Layer 2 of a small transformer language model trained on English Wikipedia (9 layers, counted from 0, width 64).
A neuron's activation on a vector x is squared ReLU(weights . x), where the dot is the dot product.
The model reads these tokens: " described" " by" " Sw" "iss" " n" "at" "ural" "ist" " Louis" " Ag" "ass" "iz"

The vector x that enters this layer's MLP at each token. A number n stands for (n - 128) times 0.025.
0 " described": 100, 165, 92, 149, 157, 123, 160, 147, 137, 115, 138, 182, 116, 107, 156, 115, 95, 123, 114, 143, 87, 46, 97, 141, 171, 141, 112, 50, 77, 121, 201, 96, 176, 136, 123, 103, 117, 165, 192, 88, 147, 139, 126, 130, 155, 149, 132, 142, 150, 158, 101, 108, 177, 90, 83, 122, 162, 116, 198, 77, 99, 139, 114, 106
1 " by": 102, 162, 91, 133, 153, 116, 145, 122, 124, 138, 140, 193, 88, 175, 138, 162, 127, 114, 109, 105, 80, 44, 70, 180, 171, 180, 125, 116, 97, 131, 190, 111, 213, 149, 137, 138, 121, 108, 158, 92, 136, 201, 108, 107, 135, 115, 151, 157, 111, 123, 105, 141, 119, 76, 101, 153, 132, 108, 169, 89, 68, 127, 101, 105
2 " Sw": 126, 151, 84, 121, 106, 103, 154, 131, 138, 131, 115, 8, 107, 101, 154, 105, 107, 114, 162, 120, 73, 125, 90, 199, 141, 154, 120, 70, 128, 178, 162, 134, 136, 106, 107, 129, 67, 109, 132, 127, 144, 189, 100, 122, 168, 106, 139, 86, 130, 149, 124, 176, 126, 82, 159, 196, 161, 195, 160, 129, 110, 134, 95, 122
3 "iss": 108, 128, 124, 146, 149, 91, 160, 161, 146, 185, 119, 45, 57, 110, 219, 122, 133, 170, 153, 110, 56, 138, 148, 124, 169, 110, 149, 48, 141, 115, 154, 134, 133, 143, 108, 123, 93, 114, 160, 130, 148, 150, 99, 145, 136, 89, 140, 117, 138, 150, 112, 122, 139, 75, 77, 160, 115, 185, 177, 124, 124, 60, 142, 87
4 " n": 144, 160, 142, 115, 128, 113, 104, 111, 120, 126, 80, 148, 133, 129, 185, 119, 97, 87, 72, 158, 91, 163, 91, 162, 165, 168, 134, 77, 116, 107, 195, 120, 180, 152, 119, 136, 81, 49, 159, 97, 173, 172, 117, 103, 145, 127, 151, 112, 106, 172, 109, 150, 165, 87, 117, 159, 163, 187, 142, 87, 84, 89, 104, 131
5 "at": 94, 175, 119, 119, 125, 39, 133, 151, 123, 184, 131, 106, 116, 94, 190, 101, 125, 139, 85, 144, 113, 23, 143, 151, 204, 153, 141, 154, 106, 117, 127, 111, 119, 157, 107, 107, 113, 155, 176, 94, 147, 152, 137, 116, 87, 133, 124, 131, 80, 154, 68, 144, 130, 106, 127, 156, 156, 182, 182, 133, 137, 129, 77, 117
6 "ural": 122, 167, 64, 137, 203, 52, 161, 134, 115, 142, 163, 117, 117, 88, 127, 142, 86, 135, 135, 183, 135, 91, 162, 129, 201, 136, 136, 94, 122, 159, 181, 145, 138, 133, 150, 164, 96, 172, 80, 121, 148, 182, 113, 94, 133, 99, 147, 113, 90, 160, 104, 115, 174, 116, 103, 159, 129, 117, 121, 109, 70, 71, 66, 116
7 "ist": 96, 173, 72, 174, 157, 92, 154, 163, 107, 163, 180, 101, 99, 107, 174, 133, 95, 159, 147, 155, 89, 60, 120, 142, 209, 180, 103, 103, 130, 113, 183, 143, 121, 130, 127, 136, 39, 160, 120, 164, 135, 143, 120, 92, 129, 115, 114, 131, 114, 129, 100, 112, 143, 91, 109, 152, 136, 161, 164, 104, 82, 96, 78, 128
8 " Louis": 142, 134, 89, 138, 91, 77, 141, 113, 140, 159, 154, 62, 105, 117, 160, 150, 112, 116, 89, 144, 83, 62, 99, 112, 145, 105, 120, 80, 121, 156, 175, 135, 165, 182, 96, 118, 117, 81, 162, 93, 173, 188, 125, 140, 209, 88, 159, 125, 152, 180, 122, 117, 102, 94, 126, 174, 130, 170, 178, 128, 105, 81, 104, 112
9 " Ag": 181, 128, 96, 141, 103, 132, 104, 144, 137, 136, 132, 69, 107, 131, 144, 93, 109, 102, 131, 166, 57, 44, 166, 132, 174, 183, 127, 92, 147, 150, 159, 140, 196, 143, 124, 153, 131, 116, 123, 130, 131, 177, 133, 138, 113, 88, 155, 91, 84, 140, 105, 110, 187, 60, 154, 166, 138, 153, 167, 66, 99, 109, 74, 174
10 "ass": 102, 166, 99, 136, 105, 89, 91, 150, 213, 195, 138, 96, 117, 122, 168, 137, 78, 148, 82, 177, 103, 127, 93, 116, 143, 117, 121, 72, 105, 122, 145, 172, 120, 161, 125, 166, 92, 145, 175, 67, 147, 144, 141, 142, 153, 85, 179, 92, 158, 152, 108, 139, 150, 133, 110, 165, 145, 180, 121, 102, 89, 41, 103, 98
11 "iz": 146, 155, 148, 145, 147, 106, 160, 128, 194, 140, 112, 94, 103, 132, 186, 164, 120, 146, 161, 121, 65, 107, 113, 107, 172, 134, 129, 85, 102, 115, 148, 129, 165, 165, 89, 73, 43, 128, 162, 99, 182, 187, 123, 147, 168, 101, 156, 145, 88, 155, 90, 134, 133, 120, 77, 143, 107, 135, 148, 114, 86, 129, 86, 84

Each question shows the input weights of one neuron of the MLP. A number n stands for (n - 128) times 0.0084.

n114: 139, 98, 113, 112, 117, 129, 125, 130, 155, 125, 133, 119, 82, 95, 85, 122, 106, 144, 117, 102, 124, 123, 111, 159, 162, 122, 134, 170, 128, 71, 166, 94, 160, 62, 158, 148, 128, 148, 160, 118, 139, 97, 94, 198, 164, 161, 148, 133, 97, 101, 152, 162, 143, 112, 149, 75, 154, 89, 134, 120, 168, 129, 172, 91
On which two tokens does it fire most, strongest first? 0 " described", 1 " by"

n220: 126, 97, 155, 140, 126, 117, 176, 127, 135, 109, 145, 124, 128, 105, 99, 130, 111, 102, 124, 136, 85, 152, 138, 133, 178, 99, 102, 129, 157, 100, 156, 128, 138, 118, 86, 144, 154, 94, 104, 159, 141, 141, 155, 90, 81, 76, 133, 133, 179, 124, 170, 120, 136, 132, 118, 99, 132, 138, 143, 115, 109, 134, 133, 106
On which token does it fire most? 3 "iss"

n78: 137, 137, 149, 85, 117, 163, 151, 148, 102, 133, 105, 129, 145, 155, 86, 151, 97, 133, 171, 109, 99, 152, 118, 101, 82, 177, 110, 143, 117, 177, 72, 128, 174, 161, 84, 123, 136, 64, 154, 149, 114, 127, 128, 114, 128, 139, 172, 183, 139, 129, 143, 136, 189, 113, 105, 117, 163, 108, 104, 173, 118, 114, 140, 102
Its three highest activations, in order, are on tokens 1 " by", 4 " n", 11 "iz"

n201: 124, 122, 134, 148, 123, 129, 113, 184, 122, 96, 121, 149, 157, 118, 115, 139, 130, 144, 174, 132, 137, 122, 161, 147, 141, 170, 114, 190, 134, 135, 195, 113, 105, 71, 146, 94, 135, 88, 134, 123, 99, 146, 115, 146, 138, 80, 88, 116, 140, 109, 126, 125, 154, 73, 122, 122, 98, 126, 140, 102, 173, 144, 148, 122
On which two tokens does it fire most, strongest first? 9 " Ag", 7 "ist"

n188: 130, 136, 108, 169, 122, 132, 97, 98, 151, 55, 129, 152, 85, 110, 154, 126, 107, 135, 108, 135, 178, 133, 110, 132, 141, 113, 136, 137, 156, 135, 153, 189, 102, 107, 138, 140, 66, 126, 113, 110, 107, 148, 109, 113, 160, 162, 135, 128, 73, 116, 80, 134, 115, 119, 145, 157, 69, 114, 94, 172, 168, 166, 183, 127
On which token does it fire most? 6 "ural"

n16: 133, 162, 162, 166, 137, 127, 107, 72, 109, 145, 154, 91, 130, 154, 117, 137, 131, 116, 136, 67, 109, 182, 84, 110, 99, 168, 126, 124, 88, 117, 130, 150, 105, 149, 188, 155, 143, 122, 126, 143, 114, 135, 152, 97, 135, 154, 139, 117, 160, 103, 94, 187, 112, 119, 128, 157, 159, 114, 141, 88, 171, 140, 122, 107
On which token does it fire most? 2 " Sw"

n12: 105, 143, 122, 158, 109, 143, 162, 149, 85, 120, 121, 121, 141, 107, 162, 103, 118, 112, 147, 106, 125, 139, 166, 125, 63, 71, 172, 109, 122, 177, 142, 158, 107, 96, 141, 132, 133, 123, 140, 83, 109, 73, 94, 138, 152, 134, 121, 144, 92, 132, 138, 105, 175, 136, 114, 119, 151, 117, 171, 140, 164, 148, 102, 140
Its three highest activations, in order, are on tokens 0 " described", 3 "iss", 2 " Sw"

n186: 101, 75, 118, 55, 123, 130, 142, 143, 94, 113, 148, 92, 145, 158, 161, 75, 151, 150, 159, 111, 162, 113, 136, 134, 118, 133, 105, 95, 161, 146, 93, 122, 83, 139, 113, 123, 148, 122, 138, 159, 139, 94, 158, 138, 91, 113, 108, 116, 143, 147, 105, 117, 151, 104, 142, 110, 123, 149, 188, 135, 158, 161, 119, 186
On which token does it fire most? 5 "at"

n44: 157, 164, 160, 150, 124, 115, 129, 107, 168, 163, 148, 118, 96, 115, 96, 158, 96, 114, 162, 81, 91, 183, 120, 150, 107, 153, 104, 113, 129, 138, 145, 134, 112, 103, 147, 163, 108, 88, 122, 174, 106, 115, 124, 109, 115, 125, 129, 138, 161, 152, 183, 95, 105, 88, 102, 99, 139, 96, 134, 123, 123, 111, 146, 135
Its three highest activations, in order, are on tokens 3 "iss", 2 " Sw", 7 "ist"

n242: 136, 110, 147, 122, 110, 123, 123, 108, 149, 168, 105, 139, 93, 132, 120, 147, 113, 148, 109, 134, 129, 151, 185, 63, 120, 156, 90, 192, 113, 145, 161, 126, 116, 98, 123, 144, 101, 135, 109, 178, 167, 152, 119, 72, 120, 128, 116, 163, 141, 125, 126, 138, 116, 156, 141, 117, 113, 121, 125, 111, 139, 104, 111, 144
On which two tokens does it fire most, strongest first? 6 "ural", 7 "ist"

n160: 149, 160, 104, 140, 163, 186, 134, 155, 109, 116, 115, 152, 163, 181, 130, 131, 169, 111, 161, 136, 91, 159, 138, 119, 136, 95, 98, 87, 139, 187, 115, 149, 104, 125, 144, 107, 65, 125, 131, 189, 69, 119, 111, 86, 144, 96, 122, 129, 126, 122, 108, 98, 116, 122, 118, 128, 105, 147, 194, 153, 144, 146, 145, 105
Its three highest activations, in order, are on tokens 7 "ist", 3 "iss", 2 " Sw"

n72: 156, 113, 135, 105, 88, 142, 135, 187, 90, 91, 142, 121, 149, 136, 119, 119, 107, 131, 100, 130, 115, 135, 159, 106, 132, 116, 84, 181, 142, 133, 155, 128, 151, 100, 68, 87, 136, 126, 139, 129, 153, 139, 108, 155, 105, 115, 117, 111, 145, 107, 183, 180, 177, 104, 137, 122, 143, 79, 78, 86, 116, 191, 167, 131
On which token does it fire most? 9 " Ag"

n116: 137, 89, 119, 140, 132, 152, 155, 140, 132, 88, 118, 127, 131, 179, 121, 112, 113, 81, 106, 76, 151, 95, 164, 121, 58, 158, 89, 148, 100, 150, 93, 144, 135, 143, 153, 174, 122, 151, 124, 118, 128, 102, 181, 119, 143, 125, 134, 161, 98, 140, 115, 136, 109, 131, 133, 192, 99, 120, 112, 120, 140, 119, 115, 142
On which token does it fire most? 9 " Ag"

n62: 99, 191, 94, 146, 81, 149, 89, 67, 100, 108, 105, 163, 113, 147, 156, 136, 113, 134, 177, 112, 99, 146, 116, 130, 117, 125, 124, 126, 167, 136, 89, 144, 117, 174, 123, 126, 158, 112, 148, 151, 146, 97, 169, 191, 140, 120, 142, 129, 133, 102, 100, 137, 129, 137, 134, 151, 114, 71, 139, 127, 118, 163, 110, 114
On which two tokens does it fire most, strongest first? 1 " by", 11 "iz"

n42: 119, 134, 119, 141, 173, 129, 73, 95, 141, 111, 141, 156, 157, 112, 105, 118, 151, 131, 138, 98, 130, 145, 113, 168, 147, 106, 117, 142, 140, 112, 139, 119, 139, 128, 123, 150, 134, 89, 87, 133, 122, 137, 125, 121, 102, 130, 100, 127, 123, 168, 179, 149, 110, 128, 109, 93, 141, 142, 138, 104, 158, 112, 144, 73
On which two tokens does it fire most, strongest first? 4 " n", 1 " by"

n23: 140, 86, 153, 143, 139, 145, 78, 144, 74, 150, 97, 128, 142, 123, 133, 158, 121, 132, 134, 128, 184, 98, 159, 117, 161, 153, 110, 108, 125, 91, 118, 136, 149, 108, 128, 150, 118, 116, 115, 158, 142, 154, 158, 79, 152, 122, 172, 119, 115, 138, 156, 77, 109, 118, 113, 106, 71, 109, 124, 127, 120, 152, 147, 114
On which two tokens does it fire most, strongest first? 6 "ural", 9 " Ag"

n32: 195, 82, 162, 157, 145, 105, 140, 112, 168, 134, 103, 154, 108, 85, 94, 111, 174, 127, 77, 143, 168, 148, 139, 130, 170, 73, 121, 116, 149, 135, 138, 114, 111, 128, 98, 124, 126, 137, 155, 159, 115, 123, 131, 98, 136, 138, 130, 156, 123, 120, 157, 122, 183, 121, 114, 130, 127, 126, 82, 164, 127, 129, 104, 120
On which token does it fire most? 6 "ural"

n84: 105, 156, 169, 106, 115, 109, 139, 106, 108, 117, 164, 135, 85, 147, 68, 150, 124, 95, 149, 147, 118, 138, 99, 106, 134, 140, 116, 136, 114, 122, 114, 107, 124, 92, 155, 164, 116, 151, 123, 141, 156, 147, 179, 83, 125, 140, 122, 135, 139, 127, 167, 188, 125, 175, 98, 153, 103, 127, 55, 135, 74, 160, 93, 154
On which two tokens does it fire most, strongest first? 6 "ural", 1 " by"

n147: 149, 147, 100, 89, 114, 107, 175, 129, 120, 120, 91, 167, 162, 88, 84, 105, 87, 148, 143, 112, 172, 135, 124, 152, 137, 158, 119, 140, 153, 169, 55, 127, 116, 117, 139, 109, 150, 135, 133, 150, 103, 141, 131, 93, 151, 112, 117, 92, 168, 157, 98, 93, 178, 136, 75, 122, 121, 91, 193, 185, 145, 153, 123, 151
On which token does it fire most? 6 "ural"

n235: 193, 127, 157, 143, 142, 176, 117, 120, 138, 134, 103, 116, 170, 86, 112, 87, 123, 141, 110, 145, 143, 124, 129, 79, 98, 154, 99, 181, 153, 131, 136, 114, 161, 73, 154, 110, 137, 126, 139, 89, 164, 126, 135, 129, 154, 108, 167, 125, 121, 147, 87, 124, 97, 182, 110, 92, 104, 112, 184, 106, 114, 145, 106, 101
On which token does it fire most, and how strongly? 11 "iz", at about 1.3

n5: 146, 166, 112, 99, 80, 139, 139, 120, 163, 137, 171, 161, 78, 78, 140, 151, 154, 109, 104, 96, 127, 120, 146, 138, 86, 60, 137, 124, 142, 56, 219, 174, 124, 113, 125, 139, 128, 131, 128, 151, 121, 56, 119, 108, 135, 152, 136, 93, 133, 149, 148, 80, 132, 161, 140, 164, 138, 92, 120, 102, 176, 148, 128, 112
On which two tokens does it fire most, strongest first? 0 " described", 10 "ass"

n101: 159, 122, 114, 156, 113, 180, 133, 95, 123, 118, 121, 115, 93, 98, 94, 102, 172, 145, 149, 103, 111, 161, 145, 99, 130, 137, 129, 146, 138, 75, 143, 120, 135, 147, 81, 136, 147, 119, 169, 141, 105, 179, 151, 62, 137, 114, 161, 153, 112, 112, 71, 160, 152, 162, 114, 118, 93, 147, 114, 148, 156, 122, 113, 136
On which token does it fire most? 11 "iz"

n118: 147, 111, 112, 141, 102, 145, 133, 100, 145, 160, 197, 166, 137, 148, 115, 108, 145, 87, 123, 80, 126, 160, 98, 109, 117, 154, 132, 147, 115, 135, 124, 139, 114, 139, 149, 172, 86, 90, 157, 114, 148, 79, 137, 175, 124, 129, 104, 124, 123, 103, 139, 117, 113, 165, 99, 158, 114, 134, 137, 113, 102, 150, 126, 105
On which token does it fire most? 10 "ass"

n165: 117, 100, 111, 108, 147, 115, 157, 144, 127, 164, 106, 138, 122, 157, 105, 142, 85, 122, 174, 125, 137, 95, 143, 133, 133, 158, 119, 123, 120, 131, 128, 124, 142, 102, 131, 140, 147, 81, 168, 141, 59, 88, 118, 96, 102, 114, 93, 139, 248, 180, 75, 128, 107, 142, 119, 60, 165, 117, 146, 160, 124, 139, 130, 151
On which token does it fire most, and how strongly? 0 " described", at about 2.3

n228: 122, 134, 129, 132, 112, 161, 144, 170, 119, 105, 171, 152, 173, 145, 92, 199, 122, 97, 125, 118, 99, 124, 108, 133, 134, 150, 78, 85, 97, 183, 87, 101, 122, 147, 153, 69, 132, 141, 118, 160, 129, 66, 108, 99, 127, 132, 130, 105, 98, 114, 170, 134, 180, 114, 143, 115, 133, 182, 127, 138, 129, 147, 158, 80
On which token does it fire most? 0 " described"

n76: 112, 121, 140, 158, 113, 145, 127, 148, 125, 107, 122, 150, 53, 91, 100, 163, 115, 154, 150, 89, 151, 152, 96, 115, 114, 167, 171, 134, 138, 115, 78, 154, 104, 139, 93, 131, 123, 142, 115, 102, 107, 110, 153, 187, 179, 142, 179, 148, 121, 139, 154, 128, 106, 107, 119, 120, 124, 157, 149, 118, 156, 108, 108, 81
On which token does it fire most? 3 "iss"

n174: 168, 167, 154, 142, 107, 155, 133, 140, 123, 122, 112, 168, 101, 97, 133, 113, 142, 128, 102, 165, 81, 157, 157, 138, 122, 133, 108, 167, 128, 146, 143, 109, 133, 103, 134, 121, 95, 97, 142, 140, 143, 142, 140, 126, 141, 94, 183, 145, 121, 110, 153, 106, 116, 134, 155, 97, 109, 77, 73, 92, 106, 96, 151, 119
On which token does it fire most, and how strongly? 4 " n", at about 2.3

n254: 120, 122, 106, 158, 120, 118, 96, 140, 133, 127, 126, 134, 112, 162, 76, 165, 125, 110, 108, 135, 95, 126, 126, 153, 121, 85, 124, 168, 106, 117, 101, 143, 169, 175, 121, 133, 179, 85, 122, 150, 88, 112, 121, 116, 94, 130, 131, 144, 147, 165, 156, 143, 116, 106, 128, 158, 94, 142, 134, 121, 142, 117, 179, 76
On which token does it fire most, and how strongly? 1 " by", at about 1.7

n130: 136, 121, 97, 158, 135, 144, 96, 91, 110, 188, 124, 168, 168, 84, 108, 128, 98, 41, 117, 105, 147, 127, 133, 142, 133, 97, 173, 127, 110, 108, 184, 125, 141, 104, 98, 88, 117, 146, 132, 172, 136, 122, 126, 146, 129, 112, 118, 131, 137, 139, 107, 102, 129, 126, 189, 97, 119, 145, 137, 108, 134, 103, 167, 171
Its three highest activations, in order, are on tokens 4 " n", 0 " described", 9 " Ag"

n2: 103, 134, 106, 142, 101, 135, 128, 154, 143, 121, 89, 163, 106, 122, 82, 144, 107, 111, 140, 110, 140, 169, 76, 114, 106, 122, 115, 161, 143, 100, 127, 127, 105, 99, 103, 118, 124, 159, 146, 113, 121, 113, 124, 141, 115, 121, 106, 100, 108, 121, 117, 149, 144, 143, 131, 155, 152, 182, 138, 172, 129, 135, 128, 127
On which token does it fire most? 10 "ass"

n138: 124, 108, 118, 123, 151, 168, 184, 90, 108, 132, 111, 140, 144, 150, 133, 103, 106, 170, 150, 120, 110, 160, 134, 86, 99, 160, 94, 118, 85, 114, 137, 127, 116, 124, 142, 95, 122, 100, 204, 126, 108, 155, 100, 99, 126, 120, 136, 195, 170, 141, 160, 135, 93, 153, 99, 140, 141, 76, 140, 105, 141, 111, 103, 157
Its three highest activations, in order, are on tokens 0 " described", 1 " by", 11 "iz"

n115: 145, 161, 132, 146, 163, 131, 160, 83, 84, 122, 106, 158, 98, 103, 136, 78, 147, 120, 99, 168, 127, 143, 146, 120, 150, 108, 69, 135, 114, 123, 103, 156, 155, 164, 155, 141, 71, 125, 73, 167, 137, 87, 86, 139, 145, 119, 156, 127, 141, 50, 178, 98, 122, 141, 116, 131, 118, 148, 132, 115, 190, 111, 160, 115
On which two tokens does it fire most, strongest first? 7 "ist", 6 "ural"

n141: 101, 139, 145, 127, 154, 132, 152, 98, 172, 131, 135, 118, 101, 114, 81, 127, 141, 102, 192, 109, 90, 156, 118, 143, 149, 124, 126, 166, 142, 104, 129, 136, 122, 132, 77, 164, 117, 120, 99, 100, 110, 76, 141, 120, 109, 75, 146, 156, 144, 121, 131, 109, 176, 128, 114, 157, 182, 173, 97, 183, 141, 166, 124, 91
On which token does it fire most? 2 " Sw"